Layer 2 of a small transformer language model trained on English Wikipedia (9 layers, counted from 0, width 128).
A neuron's activation on a vector x is GELU(gate . x) times (in . x), where the dot is the dot product.
The model reads these tokens: "H" "z" "." " This" " was" " rem" "ed" "ied" " in" " " "200"

The vector x that enters this layer's MLP at each token. A number n stands for (n - 128) times 0.019.
0 "H": 130, 106, 155, 154, 101, 125, 152, 115, 106, 159, 127, 97, 172, 105, 148, 80, 162, 138, 125, 95, 126, 130, 79, 139, 136, 146, 163, 153, 133, 145, 115, 145, 106, 116, 124, 151, 131, 166, 144, 109, 96, 165, 156, 139, 80, 110, 53, 139, 170, 122, 140, 153, 125, 127, 113, 157, 108, 160, 154, 108, 119, 109, 141, 137, 120, 132, 113, 111, 106, 130, 146, 134, 126, 91, 143, 165, 112, 133, 142, 112, 136, 144, 110, 115, 111, 105, 118, 127, 192, 140, 104, 118, 152, 140, 79, 60, 124, 129, 153, 126, 116, 96, 103, 106, 131, 163, 108, 141, 115, 116, 116, 149, 176, 115, 139, 188, 46, 133, 116, 132, 119, 193, 110, 125, 145, 125, 130, 109
1 "z": 79, 139, 132, 150, 156, 102, 143, 129, 152, 171, 116, 89, 158, 129, 102, 109, 149, 158, 126, 106, 118, 147, 160, 137, 162, 156, 153, 121, 130, 144, 142, 150, 147, 98, 137, 118, 136, 159, 121, 117, 76, 137, 106, 150, 71, 150, 56, 133, 193, 131, 156, 146, 133, 107, 152, 170, 107, 159, 149, 146, 165, 117, 118, 126, 110, 141, 88, 146, 103, 134, 177, 172, 131, 111, 149, 170, 139, 155, 141, 123, 119, 165, 99, 169, 134, 151, 134, 111, 169, 144, 125, 118, 153, 100, 75, 62, 128, 146, 143, 120, 105, 158, 103, 91, 134, 106, 111, 155, 103, 145, 89, 125, 174, 89, 146, 154, 92, 124, 142, 156, 121, 138, 131, 104, 144, 127, 138, 130
2 ".": 95, 126, 125, 134, 139, 156, 162, 167, 51, 163, 116, 158, 136, 119, 150, 137, 86, 149, 142, 110, 144, 199, 129, 158, 89, 131, 140, 122, 141, 144, 117, 154, 118, 140, 86, 124, 136, 153, 103, 131, 110, 157, 138, 124, 109, 117, 37, 138, 126, 140, 111, 149, 121, 126, 97, 135, 114, 166, 111, 183, 84, 142, 154, 136, 123, 155, 103, 105, 121, 154, 114, 96, 186, 122, 141, 116, 133, 91, 157, 116, 138, 111, 113, 139, 127, 135, 109, 129, 184, 133, 145, 112, 129, 128, 128, 111, 94, 118, 118, 96, 108, 123, 113, 110, 126, 115, 109, 139, 149, 131, 129, 139, 155, 141, 118, 164, 96, 118, 120, 117, 145, 141, 86, 147, 72, 122, 130, 113
3 " This": 105, 111, 105, 107, 145, 134, 103, 131, 162, 127, 152, 160, 109, 94, 118, 116, 110, 160, 141, 99, 135, 112, 114, 157, 120, 109, 124, 109, 125, 109, 163, 134, 134, 134, 125, 143, 144, 125, 154, 149, 126, 135, 104, 113, 101, 132, 37, 131, 148, 143, 145, 136, 131, 131, 137, 142, 166, 122, 101, 106, 116, 134, 119, 89, 138, 97, 137, 128, 157, 132, 149, 105, 119, 97, 174, 123, 95, 152, 131, 151, 91, 134, 123, 134, 106, 92, 67, 133, 168, 125, 79, 125, 159, 161, 94, 99, 119, 185, 136, 106, 85, 81, 140, 175, 144, 118, 160, 143, 124, 130, 137, 121, 97, 153, 156, 148, 156, 137, 115, 113, 133, 156, 91, 109, 73, 154, 137, 135
4 " was": 156, 90, 59, 95, 162, 127, 139, 88, 112, 118, 134, 142, 123, 75, 108, 144, 119, 110, 158, 114, 142, 134, 133, 107, 86, 92, 126, 103, 120, 154, 122, 140, 148, 134, 131, 140, 152, 127, 93, 104, 95, 105, 154, 135, 120, 135, 70, 158, 133, 129, 134, 132, 145, 150, 122, 125, 107, 138, 56, 158, 139, 96, 124, 78, 137, 95, 146, 114, 155, 138, 179, 104, 157, 94, 125, 133, 150, 143, 145, 134, 123, 168, 129, 136, 89, 126, 102, 126, 193, 140, 115, 56, 105, 117, 70, 125, 128, 162, 165, 131, 141, 77, 122, 156, 119, 120, 124, 155, 154, 151, 127, 101, 124, 90, 178, 115, 113, 121, 154, 115, 145, 114, 120, 116, 87, 114, 132, 110
5 " rem": 147, 153, 82, 152, 129, 130, 103, 87, 123, 135, 154, 158, 130, 195, 113, 133, 112, 122, 137, 140, 119, 66, 132, 180, 129, 139, 120, 134, 118, 105, 158, 138, 107, 110, 135, 130, 126, 119, 121, 149, 130, 121, 157, 131, 167, 138, 65, 87, 136, 122, 160, 104, 92, 148, 74, 145, 141, 146, 147, 110, 93, 141, 121, 98, 113, 86, 116, 162, 139, 142, 169, 158, 120, 106, 95, 105, 123, 103, 141, 91, 100, 142, 125, 123, 115, 191, 132, 126, 247, 119, 146, 122, 166, 137, 72, 78, 94, 91, 156, 104, 97, 126, 153, 148, 128, 142, 146, 147, 146, 85, 147, 125, 114, 136, 115, 122, 121, 140, 129, 128, 116, 113, 109, 120, 110, 144, 130, 125
6 "ed": 113, 143, 121, 136, 149, 129, 119, 61, 120, 114, 171, 109, 132, 140, 97, 179, 92, 147, 138, 108, 150, 106, 125, 77, 122, 96, 133, 135, 100, 176, 180, 129, 128, 141, 130, 126, 118, 156, 124, 149, 116, 135, 217, 153, 171, 143, 64, 116, 114, 137, 118, 144, 129, 161, 126, 126, 114, 168, 119, 129, 121, 171, 131, 125, 152, 147, 142, 199, 162, 143, 143, 127, 85, 157, 98, 175, 133, 162, 171, 116, 140, 138, 124, 85, 96, 113, 112, 81, 158, 153, 147, 88, 134, 158, 110, 94, 71, 125, 142, 149, 148, 96, 122, 128, 104, 104, 101, 123, 129, 142, 123, 134, 111, 132, 121, 96, 133, 86, 126, 148, 121, 88, 100, 123, 159, 101, 110, 138
7 "ied": 85, 119, 116, 144, 145, 125, 96, 87, 116, 137, 179, 133, 173, 113, 93, 136, 127, 161, 153, 116, 150, 135, 151, 85, 125, 120, 135, 126, 137, 129, 153, 125, 116, 136, 124, 118, 102, 166, 120, 140, 120, 153, 198, 118, 144, 103, 91, 82, 136, 144, 95, 123, 139, 163, 159, 148, 110, 166, 108, 116, 140, 149, 78, 141, 177, 124, 143, 203, 175, 161, 69, 150, 86, 159, 105, 166, 150, 150, 165, 104, 152, 144, 144, 121, 129, 136, 113, 119, 149, 144, 185, 93, 130, 150, 80, 77, 87, 168, 136, 138, 126, 113, 125, 190, 88, 144, 105, 104, 96, 156, 132, 111, 133, 113, 112, 153, 136, 115, 124, 175, 115, 120, 74, 101, 132, 95, 163, 116
8 " in": 139, 136, 81, 130, 105, 142, 126, 81, 88, 104, 147, 118, 99, 130, 98, 150, 127, 138, 164, 134, 133, 165, 157, 170, 136, 146, 147, 138, 136, 114, 135, 189, 128, 120, 87, 119, 175, 142, 83, 126, 97, 126, 129, 132, 130, 124, 34, 146, 108, 103, 115, 130, 127, 151, 132, 147, 122, 102, 97, 109, 138, 106, 138, 125, 148, 156, 117, 170, 97, 133, 141, 120, 163, 134, 120, 151, 139, 137, 147, 105, 97, 139, 158, 83, 94, 118, 88, 137, 158, 149, 87, 94, 116, 125, 117, 136, 118, 139, 132, 122, 113, 119, 121, 134, 106, 146, 134, 148, 160, 133, 148, 133, 135, 108, 163, 141, 120, 129, 130, 123, 150, 119, 145, 125, 89, 133, 114, 120
9 " ": 127, 120, 89, 127, 101, 124, 150, 104, 117, 140, 134, 119, 136, 103, 131, 148, 97, 148, 124, 187, 150, 112, 143, 127, 116, 119, 97, 117, 115, 113, 151, 141, 111, 185, 100, 138, 128, 158, 127, 155, 141, 136, 130, 128, 114, 143, 7, 125, 128, 130, 105, 132, 122, 137, 138, 135, 118, 126, 108, 128, 115, 129, 122, 150, 143, 112, 121, 121, 129, 143, 150, 137, 146, 110, 106, 138, 159, 122, 133, 156, 136, 87, 115, 132, 132, 130, 110, 111, 172, 125, 126, 112, 128, 164, 157, 122, 109, 116, 102, 121, 148, 119, 108, 121, 106, 113, 114, 143, 134, 128, 153, 116, 164, 117, 147, 135, 147, 121, 157, 132, 122, 130, 129, 125, 126, 120, 123, 129
10 "200": 89, 101, 118, 124, 141, 112, 161, 159, 121, 145, 127, 154, 144, 126, 133, 138, 107, 120, 87, 126, 179, 117, 146, 114, 89, 129, 138, 118, 133, 147, 138, 185, 97, 174, 174, 122, 174, 136, 145, 123, 126, 116, 205, 140, 127, 153, 82, 134, 134, 108, 96, 127, 143, 163, 179, 138, 129, 106, 102, 74, 115, 150, 108, 143, 107, 108, 67, 90, 123, 129, 138, 160, 82, 132, 124, 206, 146, 146, 151, 134, 126, 156, 142, 123, 120, 159, 101, 124, 206, 112, 107, 120, 126, 175, 152, 127, 151, 137, 123, 165, 117, 95, 117, 141, 80, 158, 125, 166, 90, 129, 142, 149, 154, 144, 134, 176, 199, 145, 150, 112, 117, 117, 84, 138, 146, 118, 155, 143

Each question shows the input weights of one neuron of the MLP. A number n stands for (n - 128) times 0.0053.

n227 gate: 134, 151, 127, 137, 139, 121, 112, 131, 101, 136, 149, 49, 166, 129, 105, 81, 147, 107, 156, 130, 156, 145, 104, 84, 158, 95, 91, 157, 106, 157, 135, 79, 138, 120, 126, 117, 95, 110, 176, 161, 153, 132, 151, 102, 126, 132, 119, 107, 119, 84, 112, 97, 151, 180, 147, 133, 162, 152, 106, 130, 98, 131, 165, 95, 130, 144, 187, 126, 139, 81, 142, 137, 132, 178, 129, 170, 136, 171, 163, 153, 116, 110, 104, 117, 74, 104, 105, 118, 95, 165, 127, 130, 109, 144, 134, 181, 142, 141, 107, 120, 134, 128, 183, 122, 112, 162, 118, 105, 120, 105, 103, 158, 160, 119, 161, 109, 119, 114, 88, 161, 119, 130, 117, 140, 113, 101, 125, 146
n227 in: 161, 166, 144, 109, 161, 126, 132, 91, 125, 148, 115, 113, 97, 123, 121, 161, 103, 103, 161, 144, 126, 164, 170, 133, 105, 103, 109, 145, 153, 150, 140, 137, 161, 87, 108, 143, 137, 136, 128, 172, 111, 118, 117, 128, 175, 101, 128, 118, 98, 158, 82, 141, 81, 118, 110, 121, 178, 156, 79, 120, 85, 159, 105, 138, 178, 119, 105, 157, 170, 100, 121, 97, 144, 145, 132, 96, 108, 113, 111, 72, 93, 104, 160, 140, 133, 114, 129, 137, 95, 104, 116, 122, 78, 141, 118, 126, 130, 145, 101, 80, 102, 70, 126, 170, 143, 135, 132, 158, 163, 176, 136, 156, 126, 165, 133, 161, 153, 123, 146, 92, 142, 139, 119, 149, 85, 109, 100, 120
On which token does it fire most, and how strongly? 6 "ed", at about 1.2

n131 gate: 135, 134, 154, 112, 136, 43, 146, 119, 143, 126, 139, 149, 92, 178, 131, 137, 119, 118, 147, 162, 79, 138, 138, 120, 167, 151, 113, 145, 167, 158, 136, 112, 124, 123, 115, 154, 172, 94, 157, 154, 70, 160, 107, 135, 127, 131, 169, 138, 191, 119, 149, 146, 123, 141, 120, 151, 96, 119, 136, 124, 164, 103, 139, 119, 180, 141, 136, 110, 124, 131, 163, 106, 106, 170, 139, 113, 176, 102, 141, 101, 140, 128, 104, 137, 131, 118, 144, 126, 117, 138, 149, 113, 171, 94, 105, 94, 64, 73, 134, 123, 147, 134, 89, 136, 139, 125, 101, 160, 138, 155, 62, 172, 114, 127, 113, 104, 140, 122, 158, 139, 111, 155, 129, 124, 124, 97, 155, 91
n131 in: 146, 144, 187, 121, 154, 109, 117, 94, 152, 103, 163, 136, 145, 158, 126, 116, 83, 92, 130, 134, 105, 145, 163, 94, 106, 151, 139, 103, 180, 145, 160, 96, 135, 114, 163, 123, 139, 123, 100, 162, 95, 157, 105, 100, 62, 145, 98, 155, 171, 138, 147, 166, 108, 114, 154, 118, 101, 131, 145, 121, 134, 59, 113, 105, 108, 124, 137, 111, 135, 114, 157, 130, 112, 156, 183, 156, 148, 151, 164, 121, 128, 174, 132, 101, 124, 130, 105, 139, 161, 153, 138, 103, 136, 120, 125, 123, 110, 100, 133, 120, 182, 115, 119, 156, 124, 97, 117, 116, 108, 168, 94, 141, 125, 112, 168, 129, 120, 105, 131, 136, 97, 160, 141, 99, 100, 117, 127, 120
On which token does it fire most, and how strongly? 1 "z", at about 4

n235 gate: 122, 174, 132, 112, 176, 160, 125, 134, 123, 104, 159, 152, 123, 113, 119, 117, 147, 33, 96, 140, 160, 128, 158, 130, 72, 110, 122, 156, 166, 135, 135, 115, 140, 181, 172, 124, 164, 135, 109, 96, 143, 98, 117, 157, 159, 134, 182, 100, 111, 111, 179, 102, 113, 170, 159, 114, 180, 148, 108, 154, 120, 106, 158, 130, 101, 111, 159, 122, 125, 128, 105, 162, 123, 105, 97, 97, 137, 136, 46, 107, 154, 165, 124, 146, 150, 170, 134, 156, 134, 91, 141, 118, 144, 142, 178, 165, 149, 144, 165, 125, 116, 114, 119, 123, 163, 133, 136, 108, 180, 118, 143, 196, 91, 118, 105, 164, 114, 154, 143, 121, 104, 128, 147, 99, 75, 98, 129, 97
n235 in: 138, 92, 82, 90, 136, 149, 121, 155, 122, 152, 106, 156, 102, 90, 155, 88, 147, 131, 143, 143, 127, 101, 169, 124, 88, 129, 121, 132, 96, 121, 130, 100, 139, 148, 90, 120, 129, 99, 120, 95, 186, 137, 110, 159, 94, 111, 140, 133, 130, 125, 150, 87, 94, 151, 156, 116, 71, 141, 126, 180, 148, 140, 143, 140, 96, 117, 141, 121, 118, 121, 115, 192, 165, 136, 130, 140, 112, 73, 102, 81, 126, 173, 101, 98, 82, 120, 133, 148, 134, 118, 126, 100, 188, 129, 153, 135, 110, 122, 154, 121, 125, 138, 119, 112, 117, 204, 149, 186, 148, 113, 142, 123, 183, 121, 98, 120, 187, 95, 127, 187, 145, 101, 119, 123, 97, 130, 93, 154
On which token does it fire most, and how strongly? 4 " was", at about 0.2

n322 gate: 74, 107, 162, 126, 80, 109, 130, 141, 124, 113, 142, 146, 161, 122, 159, 70, 161, 37, 89, 187, 131, 114, 114, 115, 126, 148, 88, 122, 98, 142, 87, 100, 115, 186, 99, 132, 92, 138, 159, 133, 130, 149, 107, 162, 115, 139, 120, 139, 187, 138, 91, 144, 151, 71, 115, 131, 139, 139, 129, 172, 163, 87, 150, 129, 150, 96, 123, 187, 117, 145, 88, 105, 112, 136, 92, 115, 158, 155, 117, 119, 120, 147, 158, 122, 127, 97, 106, 126, 169, 101, 143, 108, 143, 85, 118, 101, 118, 133, 104, 131, 130, 170, 167, 100, 150, 153, 99, 126, 128, 116, 137, 127, 128, 140, 144, 161, 118, 126, 112, 140, 137, 129, 170, 127, 126, 133, 142, 131
n322 in: 140, 111, 136, 115, 126, 96, 118, 117, 151, 116, 119, 188, 166, 156, 111, 103, 136, 117, 133, 147, 87, 161, 114, 93, 141, 121, 127, 77, 73, 131, 97, 121, 148, 158, 101, 152, 136, 107, 185, 129, 150, 107, 58, 122, 162, 148, 159, 136, 117, 156, 123, 97, 94, 109, 122, 123, 126, 136, 105, 159, 108, 113, 141, 157, 163, 126, 102, 120, 127, 193, 117, 150, 106, 144, 152, 101, 167, 124, 131, 105, 158, 133, 83, 124, 129, 74, 152, 152, 140, 125, 89, 125, 156, 126, 69, 111, 116, 97, 123, 130, 128, 94, 117, 109, 154, 143, 139, 163, 107, 154, 116, 150, 142, 157, 141, 146, 140, 138, 111, 126, 131, 153, 165, 121, 69, 137, 137, 101
On which token does it fire most, and how strongly? 6 "ed", at about 0.22

n436 gate: 113, 122, 133, 82, 141, 164, 64, 149, 141, 94, 94, 88, 131, 96, 124, 158, 109, 106, 170, 154, 73, 166, 138, 173, 122, 101, 72, 119, 158, 113, 131, 145, 93, 144, 174, 140, 139, 169, 147, 113, 105, 147, 113, 174, 116, 150, 134, 156, 146, 96, 96, 127, 119, 121, 132, 135, 135, 138, 140, 118, 127, 83, 147, 74, 82, 123, 80, 164, 131, 132, 208, 94, 116, 126, 155, 103, 141, 156, 97, 156, 75, 121, 155, 136, 168, 105, 99, 140, 90, 96, 145, 52, 135, 163, 169, 97, 106, 156, 100, 54, 139, 97, 139, 115, 141, 146, 119, 122, 151, 114, 157, 127, 81, 75, 102, 155, 163, 135, 147, 185, 168, 171, 139, 165, 128, 87, 201, 100
n436 in: 135, 80, 114, 119, 146, 137, 86, 108, 155, 142, 119, 100, 123, 183, 76, 127, 115, 114, 122, 109, 126, 119, 162, 108, 100, 139, 98, 95, 130, 143, 108, 128, 119, 123, 114, 201, 108, 103, 95, 152, 166, 114, 157, 118, 168, 143, 151, 128, 123, 166, 141, 105, 137, 130, 103, 118, 167, 173, 149, 72, 144, 131, 113, 100, 110, 135, 134, 104, 58, 100, 139, 89, 185, 130, 152, 126, 91, 144, 172, 101, 67, 137, 213, 117, 172, 116, 101, 135, 136, 156, 101, 132, 93, 97, 131, 79, 186, 154, 95, 155, 125, 143, 113, 106, 111, 137, 114, 116, 108, 128, 109, 107, 116, 152, 181, 129, 132, 142, 115, 126, 130, 139, 109, 147, 60, 127, 154, 85
On which three tokens does it fire most, strongest first? 3 " This", 4 " was", 8 " in"

n460 gate: 140, 127, 128, 143, 76, 114, 112, 146, 114, 148, 132, 124, 187, 160, 164, 128, 111, 174, 158, 68, 153, 116, 119, 109, 128, 89, 99, 158, 142, 122, 131, 165, 112, 152, 124, 136, 112, 138, 102, 145, 110, 163, 126, 183, 118, 140, 158, 99, 156, 133, 159, 170, 135, 126, 122, 122, 152, 77, 131, 95, 121, 165, 166, 143, 117, 95, 127, 177, 95, 148, 146, 93, 139, 159, 125, 156, 162, 121, 111, 90, 119, 95, 223, 144, 136, 188, 135, 103, 98, 130, 125, 148, 140, 160, 124, 96, 99, 139, 31, 106, 135, 79, 121, 94, 173, 112, 146, 67, 127, 203, 128, 136, 93, 148, 144, 114, 147, 145, 146, 107, 122, 85, 148, 157, 99, 82, 100, 133
n460 in: 152, 135, 146, 164, 102, 171, 133, 150, 145, 131, 132, 115, 102, 136, 142, 141, 107, 141, 126, 103, 77, 153, 121, 131, 97, 146, 137, 163, 147, 101, 177, 120, 87, 114, 97, 158, 126, 140, 180, 129, 137, 172, 118, 120, 114, 133, 123, 111, 92, 91, 170, 146, 192, 124, 126, 130, 102, 87, 163, 144, 94, 162, 130, 159, 86, 95, 77, 93, 107, 132, 164, 123, 163, 172, 121, 121, 114, 156, 119, 110, 106, 77, 151, 130, 96, 147, 125, 128, 142, 170, 131, 142, 174, 124, 123, 81, 143, 112, 143, 77, 150, 161, 153, 115, 164, 144, 169, 100, 115, 77, 105, 95, 110, 76, 96, 124, 148, 173, 115, 183, 142, 62, 116, 116, 152, 99, 106, 152
It fires most on token 4 " was"

n321 gate: 123, 153, 91, 102, 95, 148, 163, 140, 174, 120, 130, 137, 142, 143, 94, 145, 102, 89, 201, 107, 111, 170, 110, 161, 103, 122, 140, 96, 129, 167, 118, 142, 142, 164, 143, 104, 83, 145, 151, 138, 105, 106, 134, 162, 125, 137, 153, 91, 182, 129, 136, 130, 140, 99, 160, 116, 112, 141, 105, 103, 133, 126, 96, 111, 122, 143, 133, 104, 111, 100, 139, 148, 141, 123, 136, 192, 115, 120, 114, 149, 62, 107, 170, 108, 123, 122, 128, 180, 155, 157, 130, 81, 168, 122, 150, 132, 126, 123, 143, 144, 128, 109, 143, 151, 130, 139, 137, 199, 130, 108, 104, 113, 164, 83, 160, 108, 150, 100, 143, 106, 93, 100, 107, 143, 117, 149, 103, 166
n321 in: 176, 84, 127, 139, 144, 118, 170, 149, 112, 127, 126, 100, 130, 81, 138, 142, 123, 159, 170, 113, 141, 85, 147, 171, 132, 172, 174, 100, 56, 178, 148, 144, 144, 95, 116, 141, 174, 149, 130, 120, 138, 151, 145, 120, 115, 102, 115, 119, 117, 93, 112, 125, 126, 132, 125, 169, 90, 109, 92, 131, 167, 125, 154, 157, 155, 97, 146, 135, 120, 157, 128, 89, 125, 113, 137, 173, 177, 67, 130, 158, 149, 124, 136, 140, 169, 138, 127, 184, 121, 171, 154, 116, 130, 105, 96, 91, 154, 109, 125, 139, 166, 120, 88, 146, 122, 149, 130, 139, 125, 124, 129, 118, 130, 122, 128, 123, 154, 124, 147, 106, 93, 102, 128, 155, 121, 141, 118, 120
On which three tokens does it fire most, strongest first? 4 " was", 10 "200", 8 " in"

n298 gate: 64, 132, 110, 131, 138, 104, 181, 105, 138, 142, 104, 86, 140, 132, 130, 118, 105, 113, 110, 144, 141, 124, 106, 91, 150, 153, 120, 111, 163, 105, 143, 125, 122, 101, 164, 146, 91, 109, 176, 98, 142, 115, 137, 92, 113, 121, 144, 144, 109, 88, 165, 72, 172, 107, 154, 152, 142, 127, 129, 160, 124, 146, 129, 141, 119, 116, 131, 170, 159, 134, 145, 142, 89, 106, 101, 140, 116, 132, 121, 116, 116, 116, 117, 83, 168, 116, 145, 109, 101, 131, 106, 140, 103, 106, 121, 111, 140, 131, 92, 132, 135, 128, 144, 117, 126, 89, 82, 133, 130, 103, 102, 142, 141, 144, 85, 126, 88, 126, 141, 150, 123, 99, 136, 82, 97, 142, 99, 137
n298 in: 96, 121, 119, 131, 116, 86, 173, 108, 131, 143, 117, 102, 161, 132, 153, 116, 88, 115, 109, 119, 145, 84, 145, 120, 125, 147, 161, 105, 97, 135, 126, 148, 155, 139, 156, 114, 89, 105, 159, 106, 144, 108, 120, 96, 121, 149, 103, 165, 93, 78, 147, 103, 171, 134, 154, 165, 108, 131, 154, 163, 97, 130, 143, 149, 144, 133, 119, 147, 143, 153, 172, 141, 136, 91, 115, 122, 135, 119, 127, 123, 91, 114, 97, 79, 151, 105, 133, 132, 141, 116, 123, 158, 101, 109, 108, 115, 120, 112, 126, 120, 152, 141, 116, 123, 113, 92, 107, 119, 109, 107, 147, 106, 157, 136, 120, 106, 115, 92, 136, 140, 125, 128, 116, 94, 106, 147, 97, 126
It fires most on token 1 "z"

n429 gate: 146, 90, 120, 145, 113, 146, 122, 141, 125, 170, 115, 166, 142, 130, 142, 133, 126, 137, 130, 133, 151, 104, 119, 188, 160, 103, 195, 150, 119, 121, 137, 152, 148, 112, 133, 118, 111, 125, 97, 108, 131, 119, 146, 123, 112, 119, 98, 93, 144, 171, 124, 114, 145, 168, 147, 139, 94, 167, 123, 132, 177, 94, 106, 141, 104, 162, 159, 131, 143, 124, 113, 130, 171, 145, 144, 124, 101, 105, 141, 114, 105, 110, 117, 136, 109, 161, 101, 123, 151, 109, 148, 154, 98, 124, 148, 155, 184, 115, 125, 117, 129, 154, 112, 134, 130, 88, 124, 87, 137, 110, 175, 150, 114, 134, 136, 191, 149, 83, 88, 141, 114, 126, 164, 118, 131, 153, 129, 134
n429 in: 126, 164, 153, 120, 124, 114, 139, 160, 74, 142, 122, 130, 166, 116, 162, 130, 149, 152, 126, 184, 68, 136, 81, 97, 145, 123, 98, 154, 143, 83, 91, 130, 129, 117, 130, 145, 141, 106, 138, 84, 137, 65, 107, 123, 140, 90, 131, 137, 85, 109, 103, 113, 149, 100, 86, 113, 124, 119, 119, 147, 156, 101, 143, 147, 150, 140, 145, 109, 106, 70, 120, 143, 91, 152, 160, 159, 155, 141, 96, 138, 95, 117, 89, 169, 127, 139, 134, 139, 76, 136, 116, 130, 142, 93, 137, 116, 128, 144, 113, 121, 163, 83, 92, 130, 120, 130, 120, 110, 106, 120, 125, 154, 115, 162, 104, 108, 150, 132, 131, 148, 134, 110, 115, 130, 93, 162, 132, 159
On which token does it fire most, and how strongly? 6 "ed", at about 0.3

n115 gate: 96, 120, 125, 130, 76, 158, 111, 162, 133, 117, 134, 161, 132, 122, 120, 76, 139, 131, 158, 121, 124, 105, 156, 153, 145, 143, 152, 144, 161, 114, 136, 140, 156, 103, 123, 154, 138, 137, 136, 133, 110, 158, 106, 76, 89, 105, 117, 153, 156, 118, 101, 132, 187, 152, 131, 143, 126, 139, 114, 122, 151, 169, 160, 101, 140, 73, 145, 154, 124, 83, 140, 136, 141, 141, 134, 96, 143, 151, 82, 119, 123, 148, 119, 117, 55, 123, 129, 116, 117, 130, 96, 144, 108, 100, 147, 151, 182, 146, 90, 123, 125, 107, 121, 147, 123, 124, 155, 121, 133, 153, 185, 214, 121, 131, 124, 131, 69, 116, 100, 132, 125, 141, 144, 158, 86, 183, 141, 133
n115 in: 117, 110, 139, 99, 139, 139, 106, 88, 149, 147, 130, 139, 79, 67, 143, 137, 94, 99, 131, 116, 144, 177, 133, 146, 127, 97, 175, 139, 123, 228, 125, 129, 145, 126, 81, 116, 163, 137, 123, 139, 101, 141, 143, 149, 153, 120, 130, 135, 108, 116, 136, 97, 153, 112, 111, 103, 102, 120, 128, 182, 145, 94, 103, 134, 198, 136, 160, 148, 166, 171, 171, 108, 132, 132, 103, 144, 165, 135, 148, 98, 129, 118, 111, 153, 118, 120, 144, 150, 120, 111, 147, 115, 141, 138, 136, 157, 143, 136, 132, 160, 129, 113, 121, 151, 106, 104, 161, 119, 177, 164, 172, 121, 107, 135, 164, 151, 155, 139, 118, 104, 136, 101, 154, 117, 117, 124, 136, 148
On which token does it fire most, and how strongly? 8 " in", at about 1.5

n256 gate: 122, 137, 102, 115, 117, 135, 161, 131, 120, 110, 109, 134, 153, 149, 119, 142, 123, 125, 141, 92, 101, 130, 117, 113, 166, 128, 118, 130, 130, 152, 92, 87, 143, 129, 139, 113, 124, 157, 71, 131, 74, 142, 55, 139, 167, 102, 163, 107, 130, 190, 155, 142, 119, 149, 139, 127, 120, 98, 114, 140, 158, 70, 88, 133, 119, 208, 109, 119, 143, 157, 106, 183, 144, 141, 136, 173, 132, 95, 126, 106, 128, 141, 126, 171, 183, 123, 154, 179, 115, 107, 130, 131, 69, 149, 154, 147, 72, 138, 130, 99, 157, 138, 139, 91, 105, 131, 87, 112, 84, 147, 91, 141, 137, 155, 126, 126, 124, 123, 129, 48, 124, 143, 130, 110, 116, 93, 130, 100
n256 in: 106, 114, 136, 186, 153, 113, 108, 88, 138, 120, 147, 148, 112, 137, 96, 113, 147, 181, 84, 156, 171, 127, 180, 143, 70, 107, 111, 126, 132, 150, 105, 174, 123, 173, 119, 122, 146, 136, 171, 151, 188, 133, 144, 179, 146, 154, 136, 134, 104, 111, 78, 114, 132, 133, 121, 145, 186, 143, 149, 147, 126, 131, 157, 168, 126, 83, 182, 105, 163, 143, 106, 137, 122, 162, 93, 120, 149, 164, 125, 149, 103, 143, 138, 118, 59, 108, 95, 79, 132, 188, 91, 121, 146, 113, 122, 139, 104, 159, 126, 118, 110, 87, 96, 139, 127, 122, 143, 96, 152, 176, 148, 116, 105, 103, 149, 157, 133, 127, 187, 110, 127, 85, 101, 113, 92, 137, 165, 154
On which token does it fire most, and how strongly? 0 "H", at about 0.17

n476 gate: 131, 158, 136, 113, 208, 120, 162, 143, 159, 137, 155, 84, 139, 85, 138, 166, 108, 125, 98, 200, 108, 134, 137, 193, 101, 138, 112, 138, 122, 130, 136, 99, 76, 158, 171, 126, 150, 115, 109, 142, 118, 132, 156, 121, 125, 100, 155, 85, 130, 110, 151, 136, 138, 140, 114, 124, 140, 126, 144, 82, 151, 107, 130, 130, 124, 130, 148, 114, 118, 115, 106, 141, 83, 123, 195, 184, 142, 82, 124, 130, 127, 136, 98, 155, 122, 134, 135, 133, 92, 124, 113, 120, 178, 119, 168, 117, 128, 180, 96, 95, 122, 112, 113, 146, 130, 157, 118, 134, 100, 97, 135, 120, 127, 191, 108, 142, 68, 144, 134, 98, 119, 157, 118, 105, 123, 146, 121, 86
n476 in: 127, 79, 150, 90, 157, 96, 137, 85, 129, 135, 115, 125, 124, 63, 163, 131, 140, 117, 114, 180, 130, 130, 184, 195, 88, 108, 114, 134, 90, 112, 134, 80, 79, 133, 165, 182, 150, 152, 134, 141, 95, 148, 171, 132, 117, 145, 117, 105, 108, 104, 143, 116, 109, 130, 144, 190, 131, 133, 159, 110, 139, 123, 116, 139, 106, 132, 108, 68, 83, 143, 192, 142, 116, 157, 155, 151, 145, 107, 133, 118, 129, 100, 130, 116, 109, 149, 126, 138, 119, 146, 127, 108, 136, 124, 150, 116, 87, 170, 108, 90, 110, 105, 115, 141, 135, 125, 132, 162, 109, 96, 94, 119, 132, 136, 130, 140, 147, 137, 126, 127, 150, 153, 119, 95, 140, 152, 101, 28
On which three tokens does it fire most, strongest first? 10 "200", 0 "H", 3 " This"

n89 gate: 101, 114, 152, 155, 167, 102, 110, 95, 137, 97, 146, 96, 136, 113, 130, 146, 145, 176, 109, 150, 164, 137, 151, 154, 88, 129, 126, 99, 131, 120, 132, 103, 169, 133, 144, 122, 132, 128, 142, 149, 126, 142, 154, 179, 100, 133, 131, 97, 119, 108, 154, 108, 136, 131, 122, 138, 184, 100, 113, 148, 147, 85, 160, 118, 148, 85, 116, 160, 138, 174, 152, 125, 151, 156, 103, 98, 178, 134, 96, 141, 171, 59, 152, 183, 130, 129, 175, 99, 105, 126, 96, 118, 71, 75, 154, 180, 142, 176, 67, 115, 183, 102, 116, 156, 157, 103, 98, 114, 121, 140, 139, 152, 110, 110, 73, 110, 66, 156, 107, 99, 109, 75, 142, 90, 122, 135, 102, 125
n89 in: 138, 139, 79, 137, 122, 114, 138, 110, 96, 116, 112, 150, 177, 130, 106, 143, 157, 144, 131, 108, 167, 116, 136, 99, 141, 107, 154, 110, 110, 126, 141, 148, 111, 155, 175, 141, 118, 155, 171, 149, 146, 129, 116, 130, 64, 134, 124, 111, 131, 137, 136, 130, 115, 174, 169, 149, 127, 169, 82, 136, 102, 143, 145, 137, 128, 108, 158, 167, 126, 176, 127, 89, 100, 116, 126, 105, 166, 118, 127, 145, 103, 135, 171, 166, 120, 142, 92, 96, 131, 119, 152, 151, 143, 167, 175, 122, 148, 153, 101, 158, 68, 100, 124, 171, 101, 85, 100, 129, 98, 112, 165, 139, 119, 103, 177, 136, 96, 148, 153, 84, 136, 159, 120, 147, 125, 120, 120, 123
Its two highest activations, in order, are on tokens 9 " ", 4 " was"